Layer 9 of a small transformer language model trained on English Wikipedia (14 layers, counted from 0, width 128).
A neuron's activation on a vector x is SiLU(gate . x) times (in . x), where the dot is the dot product.
The model reads these tokens: "mond" " played" " with" " the" " R" "ow" "d" "ies" " through" " the" " " "19" "77" " season" "," " but" " was" " trad" "ed" " to" " the" " H"

The vector x that enters this layer's MLP at each token. A number n stands for n times 0.056.
0 "mond": 3 10 -46 -1 -32 22 8 5 10 -32 -13 16 -7 -5 10 16 15 -12 -10 39 -6 11 3 3 3 5 6 7 3 -18 16 -15 -2 19 -8 -8 -5 12 -37 25 -5 -19 -7 29 -5 -11 -4 -15 -11 19 20 4 12 -1 17 1 19 -14 -1 18 -18 -36 15 34 3 -29 5 -14 -4 -20 -16 2 0 -14 -1 -36 -21 14 12 -12 4 -10 -9 -10 -18 1 27 0 -3 25 14 2 5 5 9 -17 3 -22 -10 1 -1 -71 0 -2 -23 -8 -6 -8 -8 17 -6 -3 28 -2 10 -25 24 -16 13 -21 -6 13 11 10 4 35 0 5
1 " played": -13 -9 -19 1 7 -7 15 -6 0 -12 -3 29 -16 0 16 -31 -5 -13 -21 19 2 11 18 -33 3 -7 -3 3 -10 -26 34 15 8 34 -14 -26 -29 -8 -14 4 4 -11 -15 16 -15 8 10 -3 19 25 -5 21 11 -10 -5 10 -5 8 -5 -8 -17 -22 10 28 -10 -10 13 -7 -10 -10 -6 25 21 -6 6 -13 -24 -12 -22 -8 22 -23 -10 4 23 -20 10 -22 -7 -14 23 51 3 -10 20 -29 27 -30 34 12 -19 -37 -15 -4 -31 -12 11 -11 1 19 -9 30 3 -6 17 -23 43 -34 -9 -8 -31 10 -1 -3 21 18 4 -1
2 " with": -10 2 -24 -11 -36 -5 23 -4 9 -2 -15 35 -10 -6 -4 -12 9 -16 -16 27 -7 -9 21 -32 -3 1 -10 16 -13 -43 15 21 13 36 2 3 -23 -14 -23 20 14 -28 -6 13 -25 -9 -4 -35 -17 17 19 12 3 -2 15 4 2 5 2 -2 -7 -29 9 7 -1 -6 -11 0 -19 -15 -31 8 2 -4 -14 -29 -13 -2 -3 10 32 -3 2 -1 19 -19 24 -4 -13 3 16 22 3 4 -8 -10 24 -10 15 1 -18 -59 -21 -33 -8 -1 2 -1 -6 13 -5 -6 -29 -1 27 -33 19 -31 -4 -18 -18 17 16 -3 11 17 3 0
3 " the": -5 24 -15 -4 -19 -3 15 6 -10 -2 -13 14 -9 -3 -5 8 -11 -7 -4 14 20 -10 20 -8 -8 0 13 1 -4 -28 15 -3 -1 21 13 7 -10 -1 -22 10 -5 -10 -14 27 -16 -5 -29 -5 -8 22 37 12 1 -7 15 -5 10 5 -2 11 1 -10 -4 16 -10 -13 -8 12 -5 -29 -16 17 -24 -4 -3 -23 -17 22 11 2 16 -7 -4 -8 0 -5 16 19 -16 23 18 14 11 -3 -11 -23 25 21 23 4 -13 -94 -10 -23 -18 -7 -16 -13 -5 11 -3 2 -6 -7 26 -20 12 -16 14 -8 6 47 10 15 -2 17 -6 3
4 " R": -19 -39 -1 0 -9 -9 -9 -7 18 -29 -28 31 32 22 -16 4 -10 -17 -5 -5 27 -10 15 -4 -20 -12 10 -15 -1 9 8 8 -6 16 -5 -12 1 7 -17 -5 -18 25 1 17 9 -9 -9 11 -11 -30 20 -8 -3 -21 10 8 1 -18 -1 -10 9 1 -10 -3 -3 -2 -11 18 -13 1 -13 24 -17 -23 -15 -16 -17 -7 -4 9 15 -3 -29 -19 1 0 26 15 -17 -11 47 6 17 -23 34 2 -8 10 13 -17 14 -2 -1 -36 -3 -53 29 -12 -6 45 -13 8 -7 -42 -11 8 3 -13 3 14 -19 27 -28 4 -15 11 18 -3
5 "ow": 2 -15 -10 -29 18 6 -8 -17 18 -5 -10 1 26 -7 -42 -18 -18 -19 -4 9 -9 14 -21 14 -22 11 14 7 23 -10 -31 19 24 12 -5 0 5 -21 -13 -3 0 9 19 4 11 -14 -15 19 7 -53 4 25 -10 19 25 -11 30 5 8 -8 18 -10 -18 -9 -39 -11 -6 15 -16 15 31 11 42 34 -33 -21 -4 -5 -20 22 19 16 3 -13 -6 17 25 6 18 13 -1 5 16 -22 36 -7 5 1 13 -3 17 -1 0 -5 2 -22 -8 2 19 17 -12 -27 -15 -42 15 6 -29 8 -2 7 -4 23 22 6 1 -4 -7 13
6 "d": 18 13 20 16 34 -10 -19 24 27 4 8 -7 5 -11 1 -20 -17 -6 20 25 -16 -11 -23 -20 -23 -35 13 7 -6 10 -10 4 9 24 -1 -1 -2 -21 -12 -8 -39 -12 35 8 -8 -15 -22 10 15 -37 23 18 10 27 11 -4 0 25 -22 7 -2 15 -22 -14 -44 10 -31 30 -17 -12 0 4 0 15 -24 6 1 -4 -15 4 14 10 18 -39 -26 -14 35 22 -8 10 -10 15 25 -25 13 -5 8 11 2 -26 15 -17 -6 0 14 -6 -10 -34 11 12 -8 -11 -23 -29 14 4 -3 5 0 14 -33 9 28 -9 -6 -18 -6 1
7 "ies": -20 6 -9 29 17 17 16 23 4 -4 -10 20 9 6 -9 -30 2 -17 -4 32 38 -6 4 -22 -20 3 2 11 5 10 -8 -20 2 28 -4 23 6 6 -29 -40 -2 -43 0 1 15 39 -11 -9 -7 -26 41 33 -3 -4 -8 17 -2 13 -14 -8 -2 -8 -41 -15 -27 12 0 10 16 2 17 11 11 -6 -13 1 -24 10 -20 9 -5 -21 4 -1 0 18 15 6 7 -2 31 17 17 2 -2 -12 14 -28 -5 14 -4 -15 7 -9 -13 27 -17 -4 10 7 14 24 -29 -11 18 2 3 20 -17 14 -26 25 24 -11 29 13 6 9
8 " through": 4 0 -14 4 -22 -2 31 -9 8 4 -17 26 -6 -1 0 -27 -9 -23 -17 17 2 -9 7 -38 -18 -3 -6 18 -19 -38 12 20 -4 47 -14 -4 -30 -11 -29 22 8 -23 -16 13 -9 -8 0 -22 21 -1 8 10 8 -10 8 4 10 -33 -15 14 -6 -28 -4 10 -6 -9 7 14 -10 -9 -34 23 -4 -22 -17 -19 -10 2 -2 5 17 5 -7 8 14 -4 18 -8 -25 -3 9 27 1 -2 -3 5 36 -14 31 22 -9 -46 -10 -20 -8 5 -5 -7 16 10 -6 3 -35 13 37 -19 2 -23 -15 -22 -18 16 30 7 2 27 -19 7
9 " the": 11 13 -12 -12 -15 3 18 -6 -13 -2 -12 7 -4 -6 -10 1 -9 -15 -9 15 17 -3 28 -25 -9 -6 15 7 -5 -29 16 -7 -4 29 4 0 -18 -14 -27 9 -10 -8 -15 28 -11 -13 -28 0 10 22 25 8 6 -3 9 -8 0 -6 -7 23 0 -9 -15 16 -6 -23 0 6 8 -28 -19 22 -21 -10 -7 -16 -7 18 5 3 12 -13 -7 10 1 -1 15 21 -17 10 12 22 11 -12 -3 -7 22 27 19 2 -13 -90 -14 -23 -10 3 -27 -12 4 4 -7 1 -4 0 21 -12 17 -5 8 -4 11 46 11 19 7 29 -11 4
10 " ": 9 -32 -11 21 -10 1 -11 1 -8 -2 -10 4 15 -18 -27 5 -22 -19 21 2 0 -14 28 5 -27 -24 -1 -2 21 -14 9 -23 -20 24 -6 15 -18 24 -60 27 -22 -1 0 24 -3 -10 -32 4 22 -28 14 14 0 -21 -16 -2 -14 6 -6 3 16 17 5 -4 -19 17 7 -11 20 -24 -27 0 -15 -29 -6 -18 15 15 -21 31 14 -17 -19 6 -27 8 13 19 -16 -12 34 4 7 -15 17 30 18 -5 -8 -9 -15 -10 -13 -12 4 -21 18 -25 12 10 0 5 6 -26 -4 -14 16 -4 18 -9 -8 25 1 -3 10 32 -4 16
11 "19": 2 -28 -10 3 -5 37 -29 16 4 -6 23 -7 27 -26 -10 12 -29 -18 -21 7 4 -22 17 -27 -26 2 -5 -41 11 11 7 -8 -21 -6 -12 -3 -17 15 -41 -2 0 -6 22 42 26 -25 -16 20 36 2 32 3 -8 -20 -12 -26 -4 -6 0 2 28 10 10 -7 -27 -21 7 20 28 -21 -18 29 3 -26 7 -8 1 -19 -25 2 2 -23 0 -1 3 4 16 8 -4 8 15 -5 10 -18 -7 1 11 -4 -17 11 2 5 -24 -4 20 -10 0 -5 0 26 -6 9 3 -26 1 12 12 -8 24 -14 -14 31 -3 -2 -4 16 -13 8
12 "77": -16 11 -12 7 -39 18 -18 19 12 10 16 16 0 -10 -22 -24 5 -17 1 -28 11 -17 16 -15 -2 -3 -3 -26 14 13 0 16 -5 -10 -8 10 -9 2 -34 -17 -20 27 9 36 7 17 4 -11 13 19 18 38 6 2 -11 2 -17 -28 -10 12 -3 1 1 -19 -17 -29 13 15 10 -9 -4 39 -3 -25 4 -11 -8 -19 -6 11 15 -32 6 12 2 12 43 6 -11 -14 10 19 -7 12 14 4 39 8 7 13 4 -27 -19 -5 25 -5 -7 -7 29 7 8 27 -6 -41 11 -5 -2 8 -8 -6 -1 38 9 -19 7 -13 -2 -5
13 " season": -3 10 -28 4 1 3 6 4 10 8 -10 1 34 0 -9 -8 16 -28 -37 -4 -7 9 27 -17 -5 6 6 -10 6 -6 28 -7 -1 20 -26 -27 -12 -15 -38 -9 -15 19 15 0 -1 20 12 -7 -5 -1 4 11 28 -18 3 46 -4 -32 5 16 -4 -18 -13 0 -36 -33 35 4 -11 -10 -2 10 11 -25 0 -9 -13 -20 4 1 4 -37 7 15 -5 3 15 -3 -4 -8 10 39 -16 -11 45 -18 24 -14 6 7 1 -5 -14 -1 -20 -1 3 7 22 12 16 29 -16 -19 29 -14 16 9 -9 -18 -13 43 6 6 12 13 -25 -6
14 ",": -3 6 -22 -6 -37 7 23 2 -6 -19 -35 18 2 7 -17 -17 19 -16 -20 10 14 6 41 3 1 13 -3 22 -12 -27 0 -11 16 33 -3 -5 -9 -6 -39 5 -9 15 -10 16 16 16 -13 -3 10 2 7 6 15 -12 10 18 14 -28 6 31 -16 4 0 -3 -15 -18 0 17 -16 -18 -44 10 -11 -24 4 -19 -19 7 14 18 13 -19 2 0 -9 2 6 -13 -9 21 14 30 -5 -2 32 -20 58 -13 26 3 2 5 -28 -11 9 5 -18 -22 10 7 -8 10 -18 2 19 -19 11 2 -16 -27 -17 26 15 -5 7 26 -25 -7
15 " but": 0 -3 -29 -3 -14 19 38 -5 9 -14 -24 0 -7 2 0 -1 10 4 -16 21 -18 -24 19 -1 26 -2 -4 11 -10 -36 -3 -2 1 28 -9 2 -14 -6 -30 -2 5 -10 0 25 13 24 -1 -11 22 10 24 14 7 -8 32 8 -13 -19 29 31 -19 2 -15 10 -7 -16 -3 -12 -4 -17 -10 -1 9 -17 4 -2 5 6 0 43 30 -3 -8 8 8 -15 18 -13 7 11 21 37 -3 12 68 -13 43 13 28 -11 0 -12 -26 -1 -8 -6 -19 -16 -2 19 -9 -12 -16 3 6 0 6 -27 -4 -28 -25 11 -2 -10 -6 33 -21 -11
16 " was": 18 3 -23 6 8 -3 34 8 3 -26 -27 15 -22 0 8 -17 -5 -10 -38 -3 -6 -15 16 -30 14 0 -15 23 -10 -10 3 -7 -7 21 4 -16 -14 -27 -13 21 8 7 -9 -13 2 30 -9 -23 39 0 36 10 16 -9 6 30 -9 17 -2 3 -7 -4 -3 13 -20 15 5 12 0 -14 -10 15 23 -13 3 -1 -3 -8 0 15 12 -31 6 -18 35 -5 12 -1 34 0 16 27 23 -18 18 11 37 11 17 -18 -4 14 -31 11 0 -23 -2 -15 -40 19 1 20 21 -7 22 -32 12 -18 28 -21 -19 9 4 7 9 48 -3 22
17 " trad": 9 7 -42 -13 6 -8 2 -5 -16 -10 -4 7 -19 -17 -1 5 10 -30 -8 -14 -10 11 -26 -4 -18 4 34 -19 26 -3 -1 -12 -43 30 -12 -45 -36 -3 -28 15 -15 17 13 9 -12 -12 -28 26 17 7 22 -16 -2 -3 18 -1 -5 -7 17 6 -23 15 12 -8 -11 10 18 -9 3 -8 11 -8 -20 3 10 -1 -28 13 -30 -8 18 -22 -4 2 13 15 -9 31 1 20 1 25 -9 6 27 -3 3 7 7 -4 -23 -7 7 8 11 -7 10 12 17 23 -11 16 -20 -25 12 -38 13 -14 3 16 21 12 45 -2 -6 40 -10 -22
18 "ed": -14 -3 -43 -24 -13 -18 -14 1 -26 -13 6 37 -36 24 19 -31 -3 -14 -23 -8 14 9 7 5 12 -10 3 22 12 -25 19 12 4 36 3 -34 -29 -19 -22 -10 5 -15 -11 -1 -20 -1 -6 -10 11 9 8 9 4 0 7 -12 -24 -35 -3 9 -2 18 19 2 -19 -7 11 14 17 -3 9 32 27 29 26 -8 -48 -4 -7 19 8 -21 0 -9 21 -8 6 10 0 -4 2 10 -16 12 12 -7 20 6 27 7 -26 4 -1 -2 22 -10 1 -18 -4 19 2 -8 -10 -11 13 -27 37 -30 -4 23 -37 -11 13 5 18 30 -3 -1
19 " to": -17 4 -31 -6 -23 -19 20 4 12 2 -8 12 -30 -3 6 -26 -8 -20 -13 -9 -14 -6 29 -17 -16 -24 -23 35 -23 -41 21 -3 -2 28 -7 5 -41 -23 -26 11 -4 -30 -19 4 -7 8 -25 -15 9 16 11 0 -6 -3 5 4 -6 -5 -21 12 6 -18 -3 -1 -12 -5 0 -6 5 -6 -40 -21 0 -2 -30 -21 -24 -6 -9 20 16 11 -2 5 31 -5 23 0 -13 -16 7 21 1 -8 3 8 30 3 37 23 -14 -25 -22 -25 6 -12 14 -14 18 5 -6 22 -35 8 26 -17 5 -13 5 -14 -39 4 9 11 20 15 -6 7
20 " the": 2 23 -12 -7 -1 -11 18 -5 -25 5 -6 8 -6 3 -13 -6 -11 -5 -6 -1 20 -8 26 -26 -13 -4 9 8 -5 -21 15 -4 -7 28 15 4 -21 -10 -19 -5 -14 -5 -20 18 -12 -2 -22 -2 1 28 32 9 -4 -1 21 5 -7 1 2 16 4 4 -15 16 1 -10 -5 15 8 -10 -13 19 -26 -10 -2 -15 -7 16 1 14 10 -5 3 6 11 2 13 31 -6 5 8 22 5 -16 -8 -13 27 33 31 8 -12 -91 -23 -29 -13 -6 -21 -16 6 6 -8 2 -21 -3 23 -16 10 -7 13 4 10 48 8 13 5 11 -12 0
21 " H": -6 -6 2 7 9 -15 -54 20 17 -21 -24 11 22 -1 -18 2 -1 0 -2 -11 11 15 9 -4 -6 -14 -13 -21 -1 -1 20 7 -15 12 -12 19 -19 27 -33 -21 2 10 7 7 14 -10 -12 8 -12 -21 15 -5 -5 -14 33 34 -5 14 -25 -3 25 -16 -19 3 21 -19 -13 13 5 0 -15 10 -18 -22 -21 10 -14 1 -3 1 30 -15 -34 -12 -19 -6 14 29 -14 -3 16 27 6 4 38 9 -8 20 6 -23 -5 -10 -29 -12 -4 -39 20 -16 19 20 -24 -3 13 -25 -5 22 4 -9 -10 20 -8 34 -1 21 10 16 3 28

Each question shows the input weights of one neuron of the MLP. A number n stands for n times 0.0035.

n190 gate: 17 -13 -7 -16 -14 4 -9 14 -36 20 -27 -2 -23 19 -7 -30 5 21 22 7 5 30 28 29 -2 2 1 19 -28 15 19 -1 -35 -6 29 -4 33 -4 43 -7 19 -23 -17 -1 -1 -23 -2 16 -13 24 -5 -15 15 -27 19 -8 -37 -4 -17 -1 -8 -11 -5 -16 -21 15 20 -1 13 16 15 -25 5 -1 -15 46 -23 -12 -9 14 -2 -25 -35 12 -12 -23 4 -1 -1 0 -40 -43 -31 4 23 12 4 -18 -11 -2 32 -29 20 16 -5 12 39 -43 13 4 -1 -6 -16 -11 -54 16 36 27 19 -4 -16 -11 -12 23 18 42 -1 -35
n190 in: -14 15 8 26 0 18 -19 -30 5 27 23 -11 21 28 30 25 -2 9 -9 26 9 25 23 1 -28 -29 15 39 -34 2 13 -1 -24 -3 -1 -7 -11 32 -2 24 -48 -6 23 9 3 2 22 -27 11 -16 -20 -18 -43 9 -13 16 22 -7 8 2 12 11 -4 27 19 -20 6 4 38 12 -17 10 1 5 -36 8 -3 7 -21 -1 20 -49 13 3 -15 -14 17 -21 -4 18 8 -7 -19 25 -35 -22 -18 -12 20 -9 -16 3 -6 10 -5 37 1 4 -7 17 -14 7 10 -20 22 -1 -20 10 -13 8 29 -1 1 -4 4 -14 30 7
Its two highest activations, in order, are on tokens 16 " was", 5 "ow"

n346 gate: -19 -12 30 1 24 -32 -1 7 -14 27 -27 48 -8 1 -5 0 -29 -26 45 5 16 -7 15 42 2 1 -8 -31 -10 -29 -6 -17 10 4 13 7 35 4 20 -4 17 -11 -29 6 -36 -11 2 9 -6 -2 21 21 -14 -14 10 -3 42 19 -46 30 26 9 -5 -11 -56 -11 -15 -5 -5 -17 -6 7 -18 -16 8 -1 48 -3 -6 -20 -7 -27 16 -13 1 12 -4 -32 -4 -9 -8 -33 -1 -1 9 -15 -3 6 11 8 23 10 -7 38 -19 24 33 3 -22 -16 -24 8 7 -8 -27 17 11 41 -19 5 -11 -12 -11 2 -49 9 -4 8
n346 in: 6 5 -50 22 10 -12 5 -2 36 -17 1 3 -22 -13 -6 -12 7 -2 -2 13 -15 -2 -20 3 -8 -10 -3 -10 -8 8 -37 -29 38 10 -38 20 5 8 -16 19 40 18 -7 -30 -14 -21 10 -4 1 -22 -9 10 20 -21 -1 8 -3 7 37 16 -10 -7 10 -38 10 -22 -27 -15 30 34 25 -11 -37 13 20 -52 34 1 -6 -32 -20 -12 29 9 -17 9 -37 -22 -25 2 2 -13 6 8 11 9 8 7 17 3 -21 22 -14 -36 13 10 35 -6 -12 -6 20 34 -2 8 -5 10 14 31 3 -20 -9 3 8 8 12 7 11 5
Its two highest activations, in order, are on tokens 20 " the", 9 " the"

n104 gate: -5 -21 -16 10 -30 -19 20 -4 -16 -16 -10 0 -10 -1 37 7 6 28 15 52 -5 -27 24 -9 24 6 16 6 -4 20 15 -3 -6 23 5 12 -14 21 -19 -14 39 -5 14 23 43 -17 -18 -7 16 9 1 -12 -13 9 -1 30 1 14 -2 -3 14 -7 -21 2 -17 -4 7 -19 -33 -2 -17 -15 -17 -26 -18 -14 -34 14 -10 29 -3 -14 -13 38 -5 10 11 14 12 1 -8 -32 -39 25 -28 1 43 15 6 -14 1 1 -15 2 -11 26 -25 45 -3 -15 -5 -1 40 -2 7 5 -13 -14 -13 -19 26 -7 -10 17 3 11 14 -14
n104 in: 34 10 -1 2 -28 -18 21 -26 -5 10 19 -33 0 -10 -17 24 6 -27 -11 4 8 -22 15 6 -2 14 5 36 12 8 -19 12 13 1 -32 16 23 -9 5 15 -21 5 22 -40 -12 -36 9 -9 6 12 -17 1 4 32 26 1 -16 6 1 22 8 41 9 19 15 -11 -8 -12 -6 34 -17 -37 8 -27 34 -16 4 7 29 -12 10 18 -9 23 -20 15 38 29 24 25 21 17 12 -23 1 -34 9 37 -1 3 12 -6 -4 18 -14 44 0 -53 13 33 15 -25 20 18 -19 -10 18 9 -3 -2 1 -3 -10 -24 16 21 -28 0
Its two highest activations, in order, are on tokens 15 " but", 0 "mond"

n380 gate: 20 12 -18 2 26 16 12 7 -11 42 23 -9 7 26 30 -2 49 -3 -20 -61 -27 -10 23 8 -1 -2 -31 -24 -10 29 19 8 3 -1 -16 17 18 -20 25 -31 34 7 16 2 8 -5 -16 -30 -31 -41 -23 5 38 -7 -11 1 20 20 -24 -13 -13 -11 -2 11 -12 -20 -19 -13 -1 -14 8 4 27 -13 11 -7 -23 13 43 -40 6 -7 12 8 11 -13 27 -13 -17 16 8 -12 -38 3 30 31 29 17 28 -11 18 -16 -18 -2 -33 22 21 8 -35 13 35 -6 -10 22 13 -5 -17 3 -14 23 15 -27 13 6 -17 19 -2 43
n380 in: -10 4 -15 23 5 -8 -21 19 26 -31 10 0 14 -1 33 -13 -14 17 29 -18 -14 -29 -26 -14 1 35 20 -1 36 5 -15 19 -19 -7 -19 -2 10 -8 -14 0 -9 -12 4 33 5 -47 24 4 -16 3 1 -9 -10 -26 4 -22 -29 15 6 17 -8 -7 20 23 -3 -13 1 -2 -28 -23 12 27 -8 -15 -30 -1 10 -22 25 24 26 32 31 5 7 15 -11 -13 -19 27 -34 2 13 -15 4 27 -29 -5 12 -53 -7 -6 -6 9 -21 -2 -15 -34 18 2 4 31 14 30 -10 -5 6 30 -28 -38 18 -10 60 -17 1 23 -4 32
On which token does it fire most, and how strongly? 4 " R", at about 0.12

n14 gate: -5 33 -20 14 -2 -26 -10 10 21 8 28 13 13 -4 0 20 -17 -52 -30 2 -13 -6 1 8 6 -31 8 51 4 13 -25 21 -12 -11 25 -13 12 -16 26 16 -6 27 23 20 30 -16 14 24 12 -4 34 -46 -2 -8 -26 10 21 -10 15 -9 -30 9 12 40 -20 -8 29 -34 -9 35 14 -12 11 15 3 15 -1 8 19 21 13 29 -22 -7 31 -1 -12 -29 -23 -9 32 8 -22 15 -24 -7 4 4 -14 4 10 -16 15 22 -16 -15 24 6 -60 7 11 -13 6 -6 -5 8 -26 32 15 -17 -6 24 -8 37 -30 -4 16 -40
n14 in: -8 18 3 -25 8 3 -10 -69 -20 35 -13 14 6 1 11 11 -5 9 9 -11 18 -39 48 5 4 1 -38 -44 -14 25 16 -33 22 20 26 -22 9 3 -9 8 19 -1 13 -21 7 -12 18 -27 -3 -1 -5 10 7 -9 -12 15 -24 -21 -10 -4 2 -23 -4 -9 9 -19 12 38 18 -8 -2 52 -11 -1 -2 -32 10 12 6 -23 69 23 -5 7 -6 -13 -5 -32 -12 4 2 -34 -4 -13 -2 41 -12 -3 -2 -8 -16 12 10 -43 7 -24 -7 -9 -11 21 4 -30 15 -14 8 -17 18 -28 -34 -5 18 -12 22 -12 4 -13 -19 21
On which three tokens does it fire most, strongest first? 4 " R", 7 "ies", 6 "d"

n100 gate: 12 28 18 -11 11 -4 -20 20 -11 26 17 17 34 40 1 3 13 11 1 -20 -17 3 -24 -6 28 8 -9 -2 7 -13 1 -17 11 14 15 -14 31 46 23 14 -33 -9 -6 21 -3 -12 -11 -1 44 22 4 1 -1 -8 14 -18 -38 7 -7 -16 5 15 24 30 23 37 -17 -9 2 -14 -25 -6 38 -33 -24 16 1 9 -10 -40 29 -6 19 -26 0 23 -4 -26 33 51 16 -28 -30 -48 -29 -1 -8 -14 12 36 18 -3 -8 -36 17 -18 31 -10 29 8 4 -7 5 -13 -32 -26 39 -10 -17 15 -17 -29 -12 -35 9 -1 15 -12
n100 in: 24 12 -11 -33 -15 -3 -14 -27 17 13 -25 -7 13 -12 26 19 -3 -4 -6 -16 -31 13 1 46 -10 -10 6 9 -5 7 -1 10 -8 9 -26 49 5 -4 -31 -8 -38 -9 -17 30 25 11 6 10 17 -2 -30 -4 -22 -38 20 -43 11 31 29 -11 -5 -32 30 31 -5 -16 4 -11 -2 1 5 -1 28 -36 33 27 14 20 21 -30 -23 5 -9 -3 -16 -21 -23 18 -12 10 1 13 -5 -19 -26 8 -6 -31 7 5 15 1 -26 -4 1 -5 21 -37 17 40 -5 -29 8 -25 7 12 7 -4 -29 22 -1 14 -2 14 -5 28 -17 -4
Its two highest activations, in order, are on tokens 7 "ies", 11 "19"

n26 gate: 35 12 -3 -15 -14 3 -9 -6 -13 -25 -29 5 28 -13 -13 21 5 7 25 -3 41 13 -25 8 -10 5 -37 -19 -3 -47 -12 -19 3 -23 16 -21 11 -3 -12 13 -24 1 3 -7 26 22 19 25 31 43 -32 -7 17 47 -2 -39 8 7 -12 8 14 -16 9 6 9 -42 29 -18 5 -18 -39 8 20 -16 -2 -8 4 13 3 12 -27 19 10 53 15 4 15 -23 34 -4 3 21 -23 8 25 30 -25 -25 34 30 33 9 -22 9 7 -9 1 18 -17 33 31 -5 -29 25 -28 -41 -17 54 -4 1 3 20 -16 44 -3 25 -15 24
n26 in: 70 7 26 18 1 -11 -14 22 -32 15 14 5 2 -1 38 -7 -6 2 32 -16 26 -5 -17 -4 -1 0 44 5 9 5 35 7 5 0 0 -13 8 20 13 -7 35 26 2 6 -16 11 23 12 -16 13 -8 -14 -25 44 1 4 10 1 41 8 -2 6 18 -16 14 -19 11 12 13 -31 -16 34 -15 14 46 16 -7 1 -6 5 -18 -2 -15 29 4 -6 -53 4 -5 2 21 -8 -1 26 27 -23 -4 14 11 4 35 -34 -18 1 -34 -6 -13 -11 -31 -43 -1 -1 -9 -19 14 -29 20 -8 -36 10 5 13 -6 4 27 -23 -9 -39
Which token does this neuron like most? 7 "ies"

n398 gate: 45 11 -4 5 -23 -16 10 13 37 -4 38 -10 -4 22 13 -18 -11 -27 -2 -2 -12 -20 -25 15 -21 14 -25 24 25 26 -17 15 12 -1 -32 5 20 -23 -6 -1 1 -20 11 25 -26 -2 -1 9 6 28 -16 26 25 10 -5 19 48 15 -53 19 5 -29 5 -22 -9 2 42 -13 -18 -12 2 -17 8 -9 25 -19 0 13 -4 -15 14 -1 -1 -11 -19 -32 -23 21 12 17 -2 -33 8 -35 29 29 -1 7 -25 -9 -14 -5 -26 -5 21 -28 -4 25 -1 1 -18 -43 7 -7 4 3 -12 -13 -47 -3 22 20 -23 -37 -18 3 23 23
n398 in: -7 8 -31 33 25 31 -4 -4 -9 -16 1 6 13 -2 -23 23 19 7 24 19 5 -7 6 3 11 6 25 -23 12 1 12 -22 -25 -6 26 -12 -31 -30 22 -3 -8 -2 -35 -5 29 2 -28 -5 22 17 -21 4 -21 30 -46 14 -27 -18 -24 -5 1 -17 -18 -48 10 -32 -32 -17 -1 -17 17 -4 14 21 0 4 15 -15 17 -9 -2 21 15 -2 -18 -6 -8 -8 -1 3 -1 22 -38 52 -7 -3 6 11 55 25 -9 -6 -6 4 -27 -12 6 -9 -25 6 -31 24 -13 -27 3 7 1 12 17 25 11 -10 33 -9 43 -3 14 0
On which token does it fire most, and how strongly? 12 "77", at about 0.14

n310 gate: -39 -67 -9 11 -22 -15 -23 17 28 -14 -1 4 1 -57 2 -33 9 39 -3 -24 33 -11 -3 -22 7 25 22 10 25 50 -10 -4 32 15 7 5 -9 14 -11 7 26 -26 -22 5 -8 -19 7 2 -14 3 0 -2 -14 -7 34 13 61 19 -7 -20 -24 -12 -15 -9 9 -14 -2 -42 -38 -24 -12 -7 -54 -2 34 -2 23 -3 -15 -7 -12 7 12 17 1 -13 -1 -7 10 -1 13 -20 10 -16 -4 -25 3 20 -19 -17 15 1 11 -6 31 17 -11 -18 -25 0 -32 23 6 21 20 -5 9 14 1 0 2 -1 -34 12 26 -2 -2 -35
n310 in: -14 -13 8 -5 -27 -13 23 -29 -14 -2 28 -7 19 -43 -24 9 16 -22 -7 23 28 31 13 -21 33 1 -11 1 -3 31 19 3 -5 2 6 7 23 -13 -20 -41 10 13 -24 -42 32 -9 -1 15 -16 14 -12 -21 0 22 57 47 12 1 8 24 5 -17 -5 28 14 24 2 10 36 -9 10 -30 -14 -7 -16 35 15 -12 -6 31 23 27 25 21 15 -16 20 -12 1 15 -13 31 -13 -26 -16 -21 -14 6 21 12 8 -15 6 -8 29 15 4 7 -37 26 -3 17 11 -6 -12 40 -9 2 3 13 14 -1 -2 -11 -10 13 -16 7
Its two highest activations, in order, are on tokens 18 "ed", 6 "d"

n413 gate: 37 -47 -29 -7 -19 1 -29 19 1 -9 13 -26 16 12 22 -14 1 -16 -4 10 18 7 -7 -1 14 45 -7 0 -11 -13 -22 1 9 4 -37 27 9 22 -28 18 24 23 9 25 6 -34 20 -12 29 8 33 0 -6 -1 13 -10 -8 12 -36 19 -1 -5 -6 16 27 -16 9 14 20 24 11 -13 31 -47 -22 -10 -47 -20 14 26 -9 -18 3 -7 20 2 -22 40 -2 17 15 26 -7 -37 7 9 -39 -15 -33 -8 -17 -19 22 25 23 23 4 40 -7 28 10 -9 32 -2 -2 -11 52 20 22 -3 -43 -13 5 2 -23 0 0 8
n413 in: -33 13 -12 -13 -10 -6 -4 -6 25 -13 10 30 12 9 8 -19 -16 21 16 26 16 20 -14 2 -15 3 -17 -28 -7 -22 12 7 -12 3 40 16 5 27 5 -14 7 28 27 24 -24 6 47 1 9 18 1 -9 -12 3 6 -3 -50 -16 19 -6 -60 -18 -15 -9 -35 29 1 3 -19 -8 2 -22 -18 45 3 6 9 -9 7 22 14 -26 10 13 -7 -26 1 -3 17 33 -8 -28 -11 -2 -19 4 -7 -16 28 -10 -1 -12 19 16 -4 -29 -14 -48 28 -33 9 4 -2 5 -5 -8 -2 -3 11 15 4 -13 5 -25 24 7 -8 22
Which token does this neuron like most? 18 "ed"

n446 gate: 45 -29 -26 6 7 31 -14 17 9 -5 -12 25 38 15 16 32 1 47 23 -2 -1 -10 13 23 27 23 1 8 30 -9 -21 -33 13 5 -9 21 12 -15 -15 2 -3 -9 -6 -4 33 13 -11 15 -6 1 15 -11 8 -6 -37 -7 15 -1 -16 25 6 -8 9 3 0 -7 24 -23 -17 5 -17 -35 -8 -38 -8 -23 -1 -8 -13 1 23 6 21 5 -39 -6 4 21 -6 2 -18 -35 -28 2 -1 1 9 -1 -23 9 -26 25 -21 -5 12 -2 -13 -22 12 -15 -36 -9 -28 10 10 -45 23 -21 -23 20 7 -8 1 34 -11 -38 9 -8
n446 in: -2 15 22 16 -13 45 38 4 -23 12 3 -36 3 -22 -18 -6 5 -10 6 -23 -7 44 -40 -29 2 -51 -32 -19 -9 -21 5 -3 22 29 2 -44 3 4 -10 -27 8 -16 27 40 3 7 2 25 23 -14 1 6 -19 0 2 -6 13 -8 -18 24 -8 -4 25 20 1 -19 -6 -9 10 -13 -2 -2 13 -14 13 3 -9 28 -3 17 -9 2 19 1 -17 -45 24 -25 17 11 1 10 7 -6 -1 15 -9 38 -6 -13 -9 -44 33 -21 4 -7 11 11 -18 -20 -45 -25 9 1 -1 -1 -21 -23 -1 21 -18 4 -15 -19 7 -18 -13 -26
Which token does this neuron like most? 0 "mond"